Layer 4 of a small transformer language model trained on English Wikipedia (9 layers, counted from 0, width 64).
A neuron's activation on a vector x is GELU(weights . x + bias), where the dot is the dot product.

Input weights of the MLP neurons that the questions are about. A number n stands for (n - 128) times 0.0075.
n5 (bias -0.061): 77, 57, 161, 235, 72, 170, 106, 86, 121, 189, 144, 127, 181, 55, 120, 129, 173, 215, 181, 55, 80, 145, 178, 160, 138, 138, 84, 130, 179, 109, 150, 175, 122, 110, 145, 128, 170, 109, 105, 87, 110, 179, 69, 170, 122, 141, 104, 66, 126, 122, 87, 177, 158, 100, 133, 57, 72, 120, 137, 117, 94, 125, 104, 129
n17 (bias -0.096): 150, 161, 117, 177, 167, 142, 173, 125, 151, 81, 130, 133, 97, 195, 153, 106, 132, 128, 113, 147, 118, 213, 107, 109, 185, 133, 98, 104, 162, 115, 165, 135, 63, 147, 120, 113, 120, 101, 114, 100, 176, 162, 112, 135, 90, 91, 99, 154, 97, 122, 80, 199, 108, 119, 65, 42, 140, 144, 105, 144, 118, 137, 54, 182
n41 (bias -0.043): 116, 175, 128, 166, 127, 108, 130, 93, 112, 193, 150, 119, 58, 112, 60, 91, 149, 134, 92, 134, 97, 161, 47, 137, 86, 159, 153, 94, 137, 223, 127, 175, 118, 120, 110, 86, 191, 128, 162, 104, 121, 97, 116, 103, 164, 77, 172, 126, 144, 86, 117, 136, 165, 106, 117, 117, 112, 142, 146, 99, 203, 128, 105, 128
n42 (bias -0.083): 99, 225, 174, 147, 143, 98, 112, 175, 48, 89, 156, 135, 145, 112, 93, 56, 113, 155, 128, 126, 137, 173, 116, 123, 160, 127, 143, 116, 94, 123, 166, 154, 63, 169, 147, 84, 148, 120, 94, 111, 113, 128, 122, 147, 155, 135, 70, 116, 141, 103, 137, 162, 163, 139, 80, 114, 132, 177, 117, 74, 114, 158, 178, 145
n48 (bias -0.050): 116, 89, 159, 171, 143, 73, 90, 70, 154, 137, 185, 180, 94, 131, 93, 115, 110, 100, 122, 102, 140, 112, 105, 108, 131, 144, 164, 133, 89, 233, 119, 101, 128, 168, 139, 102, 94, 81, 151, 140, 187, 69, 97, 185, 122, 179, 156, 81, 109, 114, 144, 105, 128, 115, 137, 125, 124, 162, 138, 174, 85, 187, 126, 123
n57 (bias -0.011): 119, 132, 122, 81, 160, 168, 172, 117, 91, 179, 125, 111, 159, 109, 113, 153, 170, 141, 61, 89, 154, 169, 87, 88, 152, 90, 128, 124, 139, 168, 92, 124, 150, 186, 125, 112, 126, 77, 167, 179, 160, 117, 113, 168, 108, 117, 154, 176, 152, 191, 109, 129, 121, 48, 95, 87, 115, 105, 134, 92, 170, 131, 103, 121
n66 (bias -0.040): 116, 135, 149, 153, 88, 111, 119, 147, 128, 148, 15, 176, 118, 159, 113, 135, 189, 163, 84, 72, 91, 95, 139, 116, 125, 134, 142, 112, 126, 175, 134, 149, 85, 68, 114, 97, 123, 156, 128, 119, 85, 176, 143, 115, 139, 150, 113, 118, 105, 183, 133, 108, 111, 128, 210, 150, 142, 163, 107, 107, 187, 124, 145, 131
n67 (bias -0.021): 122, 134, 109, 167, 69, 118, 81, 72, 147, 159, 130, 124, 153, 99, 119, 121, 180, 124, 140, 117, 117, 182, 134, 100, 136, 11, 91, 125, 120, 121, 106, 151, 217, 123, 116, 168, 117, 152, 249, 104, 153, 119, 96, 135, 159, 155, 156, 111, 124, 124, 86, 149, 149, 162, 111, 106, 132, 142, 99, 110, 120, 127, 94, 76
n82 (bias -0.037): 166, 134, 109, 163, 75, 135, 122, 112, 156, 93, 124, 135, 117, 153, 133, 140, 84, 122, 101, 74, 90, 165, 176, 136, 107, 138, 130, 156, 165, 99, 95, 129, 132, 125, 171, 123, 180, 138, 185, 124, 130, 133, 103, 112, 138, 44, 90, 157, 163, 129, 168, 59, 148, 100, 118, 113, 115, 171, 127, 111, 146, 145, 113, 98
n89 (bias -0.017): 145, 114, 146, 122, 178, 110, 109, 71, 120, 92, 128, 150, 175, 168, 132, 79, 87, 147, 146, 165, 150, 170, 151, 102, 145, 93, 142, 123, 44, 204, 83, 181, 139, 192, 150, 82, 131, 40, 156, 119, 133, 117, 127, 93, 158, 113, 129, 169, 102, 106, 130, 109, 173, 112, 84, 165, 110, 126, 101, 78, 146, 197, 115, 97
n91 (bias -0.077): 105, 101, 160, 163, 107, 173, 109, 89, 91, 168, 189, 201, 117, 90, 48, 98, 129, 142, 103, 69, 147, 76, 157, 103, 155, 92, 94, 84, 166, 184, 120, 136, 66, 236, 163, 82, 69, 94, 141, 100, 65, 122, 119, 181, 104, 195, 130, 164, 95, 118, 244, 129, 175, 87, 155, 127, 122, 148, 109, 135, 127, 150, 193, 145
n115 (bias -0.018): 88, 130, 174, 178, 138, 135, 154, 170, 112, 142, 143, 174, 146, 133, 125, 117, 137, 101, 102, 93, 138, 144, 183, 108, 140, 179, 65, 136, 157, 139, 129, 75, 118, 106, 117, 78, 191, 60, 69, 75, 126, 106, 69, 132, 73, 150, 110, 112, 157, 152, 157, 119, 75, 159, 187, 161, 154, 123, 109, 95, 104, 134, 165, 133
n125 (bias -0.010): 152, 141, 89, 118, 150, 214, 135, 92, 73, 212, 129, 187, 121, 131, 144, 75, 164, 160, 117, 131, 98, 139, 102, 193, 119, 83, 128, 51, 136, 135, 103, 78, 118, 173, 85, 120, 166, 121, 101, 114, 154, 110, 127, 137, 114, 155, 104, 64, 93, 121, 134, 204, 138, 62, 102, 98, 151, 149, 120, 110, 131, 178, 208, 103
n127 (bias -0.008): 157, 213, 115, 140, 103, 138, 89, 121, 120, 97, 135, 77, 119, 167, 87, 182, 35, 134, 186, 172, 107, 149, 102, 132, 98, 122, 210, 96, 113, 170, 70, 136, 119, 164, 104, 144, 93, 89, 183, 126, 137, 131, 162, 117, 89, 117, 154, 178, 151, 130, 166, 151, 149, 133, 93, 142, 109, 133, 18, 137, 87, 110, 130, 137
n147 (bias -0.047): 87, 116, 164, 163, 130, 129, 118, 181, 89, 130, 133, 133, 175, 94, 142, 137, 123, 125, 149, 107, 76, 162, 73, 76, 118, 136, 162, 108, 214, 157, 104, 150, 101, 111, 109, 113, 120, 85, 87, 171, 103, 187, 117, 176, 126, 122, 148, 128, 94, 99, 121, 170, 132, 125, 130, 130, 184, 120, 149, 109, 139, 108, 152, 118
n150 (bias -0.060): 145, 154, 104, 142, 161, 164, 111, 113, 111, 179, 147, 198, 97, 92, 174, 134, 131, 136, 126, 131, 101, 89, 151, 98, 150, 141, 112, 121, 149, 148, 177, 134, 45, 186, 134, 59, 130, 76, 145, 122, 162, 145, 125, 163, 116, 94, 90, 118, 144, 157, 109, 88, 119, 120, 99, 104, 58, 196, 137, 123, 146, 104, 152, 100
n163 (bias -0.050): 176, 106, 73, 111, 134, 117, 98, 170, 135, 165, 114, 99, 185, 65, 58, 84, 109, 153, 177, 155, 132, 95, 145, 106, 126, 148, 148, 119, 188, 167, 119, 147, 92, 169, 162, 136, 86, 103, 136, 106, 166, 163, 149, 159, 76, 119, 141, 123, 116, 149, 106, 133, 144, 100, 94, 123, 124, 152, 103, 119, 125, 95, 116, 92
n170 (bias -0.051): 164, 82, 157, 142, 59, 129, 82, 169, 186, 130, 132, 85, 126, 65, 116, 151, 149, 169, 138, 94, 130, 123, 106, 155, 135, 146, 176, 129, 200, 48, 155, 193, 127, 117, 130, 145, 72, 149, 130, 115, 98, 204, 127, 186, 91, 153, 154, 91, 111, 85, 120, 191, 163, 143, 142, 68, 78, 216, 84, 108, 50, 154, 43, 186
n183 (bias -0.019): 152, 107, 136, 102, 61, 153, 108, 86, 121, 154, 80, 142, 123, 102, 154, 155, 106, 147, 145, 112, 146, 184, 174, 127, 91, 148, 192, 118, 158, 121, 121, 146, 140, 147, 144, 149, 107, 122, 96, 49, 121, 127, 60, 99, 87, 118, 147, 198, 160, 138, 161, 146, 130, 70, 75, 158, 125, 88, 103, 99, 121, 159, 138, 182
n202 (bias -0.072): 111, 102, 152, 149, 89, 136, 108, 185, 132, 141, 134, 138, 145, 94, 166, 134, 160, 159, 107, 91, 119, 121, 72, 118, 109, 176, 170, 117, 129, 180, 121, 106, 122, 89, 165, 137, 117, 129, 86, 144, 141, 199, 107, 165, 133, 147, 159, 184, 43, 126, 48, 78, 102, 172, 118, 96, 69, 94, 151, 85, 165, 146, 165, 90
n213 (bias -0.042): 129, 135, 127, 127, 126, 112, 118, 94, 152, 95, 79, 120, 79, 154, 174, 131, 154, 93, 139, 19, 66, 73, 116, 144, 123, 129, 132, 133, 177, 115, 169, 125, 126, 166, 142, 120, 100, 102, 122, 146, 126, 134, 196, 162, 116, 103, 145, 151, 140, 142, 116, 144, 140, 141, 177, 164, 133, 133, 124, 101, 149, 107, 107, 191
n227 (bias -0.031): 114, 165, 123, 143, 156, 76, 115, 147, 114, 128, 143, 128, 87, 160, 84, 136, 159, 77, 147, 128, 123, 100, 111, 78, 156, 143, 88, 121, 120, 164, 145, 145, 128, 166, 149, 133, 120, 124, 115, 72, 119, 115, 152, 166, 92, 206, 125, 146, 80, 165, 113, 93, 134, 120, 161, 146, 148, 105, 168, 59, 126, 182, 169, 116
n233 (bias -0.027): 110, 188, 130, 134, 108, 104, 149, 144, 157, 152, 164, 69, 105, 160, 140, 150, 124, 53, 80, 194, 121, 172, 118, 114, 125, 81, 159, 95, 154, 62, 128, 124, 125, 177, 41, 140, 116, 129, 111, 96, 177, 168, 161, 172, 114, 177, 171, 51, 29, 109, 159, 137, 168, 90, 112, 162, 126, 164, 129, 125, 115, 112, 152, 106

Each question shows a token from some text and the vector x that enters the MLP there. A number n stands for (n - 128) times 0.038.

")": 151, 127, 159, 140, 130, 136, 82, 114, 113, 135, 112, 163, 113, 148, 140, 159, 100, 143, 81, 146, 92, 118, 102, 108, 118, 142, 115, 84, 74, 75, 107, 127, 200, 116, 103, 173, 113, 171, 161, 141, 149, 116, 103, 85, 146, 167, 111, 179, 170, 138, 111, 163, 117, 159, 136, 141, 146, 114, 154, 122, 103, 87, 123, 130
The two highest activations, in order: n67, n127

"ound": 162, 92, 95, 137, 150, 145, 127, 147, 88, 129, 126, 87, 134, 126, 75, 133, 97, 121, 64, 151, 130, 117, 153, 129, 133, 198, 147, 115, 125, 73, 83, 144, 127, 169, 65, 165, 111, 138, 157, 173, 133, 127, 133, 127, 110, 126, 108, 174, 122, 142, 114, 134, 119, 162, 132, 129, 152, 96, 195, 153, 114, 111, 147, 127
Which three neurons fire most, strongest first? n163, n57, n127

" season": 136, 113, 194, 151, 162, 163, 105, 75, 107, 133, 123, 88, 159, 160, 108, 112, 112, 122, 37, 125, 137, 127, 155, 121, 115, 192, 131, 115, 107, 89, 138, 154, 147, 126, 121, 119, 132, 156, 145, 116, 163, 117, 155, 107, 142, 166, 84, 137, 127, 109, 132, 133, 106, 136, 125, 111, 135, 110, 153, 139, 105, 95, 147, 128
Which neuron lights up most? n115

" |": 127, 122, 157, 154, 163, 152, 83, 118, 81, 123, 106, 86, 150, 135, 102, 169, 81, 96, 58, 115, 118, 128, 135, 122, 91, 195, 113, 102, 106, 114, 135, 156, 137, 128, 117, 142, 105, 145, 137, 112, 144, 144, 147, 132, 158, 190, 112, 124, 175, 118, 136, 167, 132, 158, 111, 105, 116, 128, 155, 112, 134, 108, 126, 137
Which neuron lights up most? n42

"cluding": 140, 146, 138, 117, 141, 137, 125, 90, 98, 156, 119, 119, 137, 134, 108, 155, 114, 135, 77, 185, 111, 68, 132, 98, 132, 154, 123, 87, 105, 125, 129, 134, 190, 108, 96, 178, 73, 153, 153, 154, 159, 139, 89, 117, 130, 150, 96, 126, 126, 134, 138, 139, 128, 171, 142, 64, 107, 123, 133, 169, 119, 125, 183, 116
Which neuron lights up most? n67

"ued": 139, 77, 144, 151, 151, 155, 107, 95, 79, 130, 143, 99, 124, 137, 112, 142, 82, 120, 49, 158, 131, 94, 120, 134, 126, 179, 119, 115, 118, 66, 120, 124, 151, 146, 96, 184, 77, 119, 148, 144, 121, 114, 154, 167, 124, 133, 105, 150, 136, 132, 148, 153, 136, 165, 125, 94, 147, 127, 176, 152, 111, 131, 169, 133
Which neuron lights up most? n91

".": 144, 84, 158, 126, 157, 125, 92, 103, 97, 135, 112, 98, 125, 123, 101, 141, 95, 130, 39, 149, 114, 158, 154, 98, 136, 193, 123, 117, 106, 142, 128, 152, 166, 162, 112, 127, 99, 135, 140, 119, 158, 135, 153, 98, 169, 162, 105, 138, 158, 121, 131, 154, 120, 159, 104, 120, 143, 142, 164, 108, 121, 103, 108, 100
Which neuron lights up most? n89

" (": 127, 115, 163, 111, 155, 133, 94, 103, 80, 156, 74, 107, 161, 141, 111, 170, 80, 143, 73, 111, 100, 117, 107, 176, 111, 163, 141, 139, 92, 99, 178, 122, 134, 133, 102, 129, 114, 141, 165, 176, 123, 177, 151, 124, 145, 144, 99, 137, 130, 132, 147, 138, 139, 155, 96, 100, 123, 91, 147, 138, 134, 89, 126, 167
Which neuron lights up most? n213

"ters": 138, 124, 126, 149, 154, 113, 131, 124, 101, 154, 126, 103, 160, 116, 46, 132, 90, 154, 69, 150, 106, 138, 148, 127, 136, 199, 148, 125, 120, 92, 81, 152, 130, 144, 88, 166, 113, 119, 145, 139, 128, 136, 141, 141, 121, 114, 105, 159, 151, 118, 134, 124, 103, 185, 118, 91, 167, 97, 210, 123, 105, 103, 135, 136
The most active neuron and its activation: n163, at about 1.8

"er": 139, 107, 86, 151, 157, 144, 105, 114, 108, 188, 87, 113, 144, 161, 111, 148, 95, 144, 74, 132, 131, 81, 117, 146, 93, 204, 140, 127, 122, 62, 94, 103, 164, 122, 114, 161, 118, 140, 108, 134, 127, 143, 141, 140, 142, 102, 126, 162, 174, 121, 147, 139, 140, 173, 93, 120, 141, 88, 161, 126, 134, 102, 144, 125
Which neuron lights up most? n183

" significant": 156, 97, 151, 112, 163, 178, 111, 82, 74, 148, 122, 122, 126, 158, 123, 152, 112, 140, 68, 156, 122, 68, 137, 103, 120, 197, 149, 149, 93, 76, 121, 138, 146, 116, 108, 135, 114, 135, 144, 116, 149, 124, 120, 142, 157, 140, 107, 139, 109, 164, 90, 117, 145, 146, 114, 101, 114, 151, 160, 143, 107, 110, 185, 110
The most active neuron and its activation: n150, at about 3

" local": 132, 86, 172, 114, 161, 175, 111, 98, 120, 120, 110, 97, 147, 149, 110, 131, 101, 120, 41, 159, 113, 103, 164, 101, 119, 189, 118, 145, 94, 104, 117, 160, 138, 112, 110, 144, 130, 154, 155, 111, 170, 131, 153, 122, 161, 150, 95, 134, 112, 138, 108, 141, 132, 140, 112, 89, 106, 131, 159, 133, 108, 128, 169, 127
Which neuron lights up most? n89

" break": 116, 118, 129, 120, 164, 154, 123, 81, 99, 143, 129, 91, 119, 129, 106, 157, 138, 105, 81, 135, 117, 78, 131, 146, 124, 192, 152, 109, 78, 50, 134, 141, 148, 152, 86, 147, 131, 141, 167, 145, 136, 142, 139, 148, 127, 148, 110, 172, 135, 172, 134, 113, 126, 164, 115, 78, 134, 58, 168, 115, 147, 104, 159, 125
Which three neurons fire most, strongest first? n57, n227, n202

" Web": 162, 65, 137, 136, 151, 108, 144, 140, 143, 118, 141, 108, 141, 103, 120, 168, 110, 163, 101, 131, 104, 100, 165, 145, 98, 189, 125, 114, 89, 40, 70, 80, 97, 168, 100, 180, 143, 158, 112, 152, 141, 148, 129, 124, 149, 136, 107, 148, 143, 139, 125, 150, 112, 161, 111, 111, 109, 129, 160, 140, 129, 90, 164, 124
Which neuron lights up most? n202

" Sc": 167, 90, 120, 113, 141, 167, 132, 123, 115, 126, 111, 82, 126, 88, 101, 185, 79, 123, 115, 113, 142, 97, 165, 135, 141, 210, 113, 136, 80, 33, 133, 92, 113, 125, 136, 127, 89, 159, 129, 163, 137, 119, 130, 111, 137, 109, 129, 155, 152, 152, 157, 115, 124, 159, 123, 143, 133, 132, 118, 175, 130, 141, 154, 102
Which neuron lights up most? n82

" as": 104, 118, 161, 112, 140, 174, 128, 103, 121, 182, 111, 94, 145, 132, 109, 177, 110, 96, 83, 107, 88, 89, 98, 112, 123, 202, 106, 69, 128, 109, 115, 122, 163, 118, 115, 162, 111, 164, 134, 145, 124, 156, 155, 125, 146, 115, 133, 122, 159, 143, 138, 148, 148, 157, 99, 129, 132, 93, 159, 141, 142, 75, 163, 115
Which neuron lights up most? n147

"),": 143, 159, 178, 131, 153, 134, 93, 86, 122, 140, 104, 119, 126, 134, 117, 155, 78, 134, 72, 142, 122, 120, 119, 85, 117, 163, 96, 103, 93, 105, 134, 137, 200, 138, 96, 168, 109, 158, 133, 149, 171, 116, 108, 103, 137, 192, 101, 120, 146, 124, 143, 142, 130, 153, 135, 127, 137, 134, 146, 133, 106, 67, 131, 124
The two highest activations, in order: n67, n233

" in": 125, 92, 165, 123, 148, 148, 97, 60, 118, 117, 103, 109, 148, 140, 74, 141, 129, 133, 66, 141, 100, 75, 131, 97, 115, 193, 123, 119, 144, 101, 153, 152, 103, 163, 100, 171, 87, 181, 134, 165, 149, 134, 159, 113, 147, 150, 92, 124, 125, 139, 143, 145, 123, 141, 121, 130, 142, 115, 145, 141, 141, 95, 179, 118
Which three neurons fire most, strongest first? n91, n66, n213

" 26": 141, 97, 161, 101, 167, 132, 84, 123, 113, 111, 142, 108, 141, 151, 118, 184, 107, 152, 90, 151, 82, 111, 119, 127, 81, 172, 138, 101, 94, 104, 133, 160, 158, 115, 94, 142, 82, 155, 162, 137, 153, 135, 128, 85, 148, 131, 112, 179, 114, 134, 143, 154, 106, 146, 105, 54, 171, 116, 184, 137, 133, 133, 147, 124
The most active neuron and its activation: n127, at about 1.5

" match": 152, 109, 133, 159, 134, 154, 123, 114, 78, 137, 145, 118, 126, 129, 95, 159, 111, 112, 77, 125, 108, 91, 145, 127, 116, 200, 124, 105, 89, 57, 122, 159, 155, 168, 89, 140, 153, 144, 128, 117, 173, 133, 162, 104, 112, 158, 89, 176, 140, 118, 121, 104, 125, 165, 144, 112, 132, 78, 183, 149, 100, 113, 152, 115
Which neuron lights up most? n227

"\n": 144, 107, 154, 161, 164, 128, 110, 114, 101, 143, 109, 102, 143, 122, 80, 146, 90, 100, 59, 133, 96, 175, 133, 95, 128, 196, 103, 137, 119, 133, 116, 127, 127, 120, 111, 148, 118, 135, 168, 109, 168, 146, 166, 109, 135, 147, 86, 161, 134, 140, 136, 139, 102, 154, 93, 107, 159, 149, 173, 145, 154, 100, 86, 102
The most active neuron and its activation: n17, at about 3.2

" loss": 155, 138, 135, 130, 130, 154, 88, 72, 88, 146, 156, 113, 142, 139, 132, 159, 136, 130, 71, 115, 81, 96, 164, 123, 125, 179, 109, 101, 87, 54, 107, 132, 160, 127, 80, 121, 121, 137, 127, 104, 156, 128, 141, 141, 113, 158, 115, 151, 160, 160, 141, 113, 120, 176, 136, 104, 148, 118, 199, 141, 103, 111, 148, 138
Which neuron lights up most? n115

" old": 117, 98, 139, 101, 144, 161, 121, 65, 97, 146, 127, 130, 103, 146, 129, 120, 92, 115, 93, 181, 95, 48, 154, 122, 124, 198, 112, 127, 122, 91, 104, 140, 180, 129, 80, 141, 130, 134, 131, 119, 177, 135, 125, 106, 136, 169, 121, 133, 124, 145, 126, 133, 136, 163, 126, 93, 118, 125, 179, 142, 163, 106, 155, 123
The two highest activations, in order: n125, n150

" The": 158, 63, 125, 98, 159, 162, 142, 146, 110, 122, 115, 89, 126, 117, 86, 191, 93, 156, 98, 164, 130, 132, 101, 99, 136, 219, 130, 123, 101, 99, 83, 90, 114, 116, 104, 149, 133, 152, 170, 144, 134, 148, 104, 106, 154, 110, 143, 97, 145, 116, 137, 157, 128, 132, 146, 98, 139, 123, 170, 131, 149, 105, 155, 114
Which three neurons fire most, strongest first? n57, n147, n41

" med": 138, 112, 99, 114, 192, 169, 118, 61, 105, 133, 126, 79, 124, 124, 123, 196, 118, 124, 86, 110, 114, 122, 148, 142, 100, 173, 119, 121, 120, 56, 115, 153, 142, 127, 69, 145, 125, 135, 122, 162, 130, 150, 144, 119, 142, 126, 119, 169, 150, 179, 71, 133, 137, 134, 105, 131, 140, 116, 144, 153, 118, 117, 176, 123
The two highest activations, in order: n57, n213

" first": 145, 58, 130, 120, 171, 190, 73, 132, 96, 119, 121, 115, 153, 112, 93, 127, 102, 114, 102, 178, 107, 79, 135, 100, 121, 210, 120, 119, 109, 106, 124, 137, 156, 132, 105, 155, 146, 119, 167, 126, 145, 121, 161, 112, 129, 133, 112, 170, 115, 136, 88, 105, 159, 162, 121, 130, 132, 132, 178, 119, 144, 102, 131, 126
The two highest activations, in order: n163, n202

" title": 154, 101, 131, 134, 136, 185, 92, 136, 88, 160, 126, 131, 118, 112, 111, 151, 101, 117, 73, 159, 119, 81, 149, 123, 123, 225, 108, 88, 107, 61, 124, 135, 142, 134, 92, 121, 128, 178, 143, 115, 160, 128, 157, 114, 138, 141, 109, 143, 130, 126, 103, 107, 134, 158, 126, 120, 160, 123, 163, 134, 141, 100, 154, 106
Which three neurons fire most, strongest first? n150, n125, n202

" Adela": 124, 113, 114, 114, 177, 177, 113, 91, 183, 85, 129, 87, 141, 110, 105, 150, 85, 139, 113, 138, 129, 64, 163, 119, 84, 163, 121, 113, 128, 63, 111, 93, 105, 122, 114, 134, 98, 175, 113, 157, 157, 139, 151, 116, 150, 159, 112, 152, 158, 138, 140, 106, 117, 180, 116, 115, 153, 119, 170, 126, 143, 109, 128, 167
The most active neuron and its activation: n213, at about 1.2

"age": 151, 130, 144, 110, 143, 143, 87, 125, 116, 144, 112, 99, 152, 182, 85, 141, 101, 159, 47, 147, 126, 102, 134, 119, 124, 174, 148, 89, 97, 101, 122, 134, 163, 124, 105, 154, 93, 169, 162, 176, 141, 130, 133, 112, 138, 153, 112, 148, 124, 124, 118, 132, 110, 145, 107, 55, 163, 111, 163, 123, 138, 149, 151, 103
Which neuron lights up most? n57

"anded": 149, 78, 96, 116, 139, 157, 109, 92, 74, 147, 125, 114, 100, 154, 109, 131, 99, 88, 75, 168, 121, 83, 124, 143, 108, 203, 134, 103, 100, 100, 109, 141, 178, 147, 82, 158, 89, 133, 148, 148, 142, 137, 126, 142, 129, 126, 137, 176, 141, 167, 133, 178, 149, 153, 128, 141, 106, 96, 154, 150, 121, 106, 144, 129
Which neuron lights up most? n127

" 17": 106, 89, 125, 116, 176, 144, 106, 151, 76, 110, 135, 104, 123, 119, 67, 166, 86, 143, 95, 160, 110, 133, 103, 131, 74, 187, 122, 137, 97, 120, 116, 130, 147, 114, 98, 140, 122, 170, 130, 141, 119, 157, 124, 91, 163, 106, 138, 151, 109, 157, 150, 137, 103, 118, 111, 92, 179, 134, 201, 153, 167, 133, 149, 141
The two highest activations, in order: n41, n147

" ": 150, 136, 148, 115, 214, 161, 125, 53, 90, 114, 101, 107, 110, 115, 125, 212, 110, 106, 100, 120, 110, 124, 101, 151, 99, 185, 131, 113, 131, 93, 140, 124, 145, 106, 108, 155, 118, 103, 132, 168, 102, 112, 170, 84, 158, 133, 119, 151, 160, 153, 122, 125, 138, 117, 107, 133, 159, 118, 155, 152, 119, 96, 138, 112
Which three neurons fire most, strongest first? n213, n127, n57

"ou": 138, 60, 122, 102, 144, 112, 116, 126, 137, 142, 140, 116, 127, 112, 99, 170, 102, 123, 73, 168, 129, 129, 114, 159, 85, 157, 127, 131, 132, 32, 98, 113, 128, 133, 104, 212, 123, 162, 101, 140, 107, 143, 160, 126, 129, 104, 117, 159, 158, 140, 134, 134, 145, 178, 133, 93, 148, 118, 168, 120, 138, 93, 167, 148
Which neuron lights up most? n170

"==": 151, 87, 162, 134, 173, 129, 106, 113, 105, 130, 109, 93, 151, 157, 115, 130, 87, 117, 83, 178, 109, 153, 129, 115, 141, 201, 96, 121, 82, 112, 137, 157, 109, 162, 120, 155, 129, 126, 156, 124, 142, 134, 146, 129, 115, 149, 80, 174, 141, 90, 105, 137, 108, 172, 97, 74, 117, 127, 173, 141, 132, 126, 135, 113
Which three neurons fire most, strongest first? n17, n89, n42

" TV": 176, 142, 158, 107, 158, 159, 108, 121, 102, 105, 113, 143, 115, 108, 114, 159, 86, 100, 93, 109, 104, 94, 149, 173, 116, 205, 127, 77, 105, 65, 125, 104, 160, 131, 88, 132, 136, 115, 161, 146, 142, 119, 170, 129, 174, 145, 132, 165, 135, 135, 112, 164, 113, 138, 118, 114, 116, 86, 164, 129, 127, 105, 146, 106
Which neuron lights up most? n213

").": 147, 111, 184, 121, 167, 106, 83, 114, 89, 138, 123, 100, 151, 118, 114, 130, 107, 140, 59, 146, 111, 159, 112, 81, 144, 162, 99, 92, 103, 134, 131, 124, 151, 160, 108, 147, 109, 123, 166, 132, 157, 129, 157, 111, 167, 161, 100, 134, 162, 103, 138, 149, 127, 182, 113, 140, 137, 147, 161, 110, 99, 110, 104, 100
Which neuron lights up most? n89

" 21": 126, 80, 151, 104, 158, 122, 113, 161, 76, 110, 153, 117, 120, 124, 56, 173, 108, 141, 97, 160, 97, 139, 110, 117, 62, 187, 122, 111, 108, 93, 109, 122, 127, 120, 104, 133, 127, 177, 138, 133, 131, 148, 124, 92, 158, 112, 136, 146, 122, 146, 148, 153, 123, 117, 117, 96, 182, 128, 207, 141, 173, 115, 156, 139
Which neuron lights up most? n41

" known": 141, 98, 144, 125, 169, 174, 105, 119, 110, 151, 121, 118, 129, 151, 109, 136, 96, 89, 84, 158, 114, 79, 144, 97, 113, 191, 97, 139, 95, 79, 105, 107, 183, 100, 125, 111, 105, 95, 134, 103, 174, 138, 123, 156, 132, 158, 80, 133, 159, 145, 131, 108, 162, 140, 128, 136, 113, 109, 180, 145, 138, 109, 162, 146
Which neuron lights up most? n115

" 1999": 141, 78, 174, 143, 148, 161, 113, 77, 105, 132, 124, 98, 165, 171, 105, 126, 102, 122, 38, 137, 130, 127, 162, 139, 101, 191, 115, 118, 99, 112, 136, 164, 168, 100, 126, 126, 109, 160, 142, 106, 162, 128, 139, 110, 156, 149, 93, 149, 109, 114, 117, 154, 109, 127, 127, 106, 146, 128, 157, 128, 122, 96, 144, 133
Which neuron lights up most? n5

" his": 125, 96, 149, 112, 142, 186, 104, 84, 107, 138, 109, 134, 127, 149, 62, 143, 85, 137, 98, 150, 112, 45, 116, 87, 133, 207, 93, 137, 93, 89, 100, 124, 140, 128, 129, 145, 141, 138, 157, 132, 131, 131, 151, 134, 167, 157, 113, 145, 136, 119, 146, 142, 144, 157, 133, 82, 128, 144, 159, 119, 164, 110, 140, 136
Which neuron lights up most? n91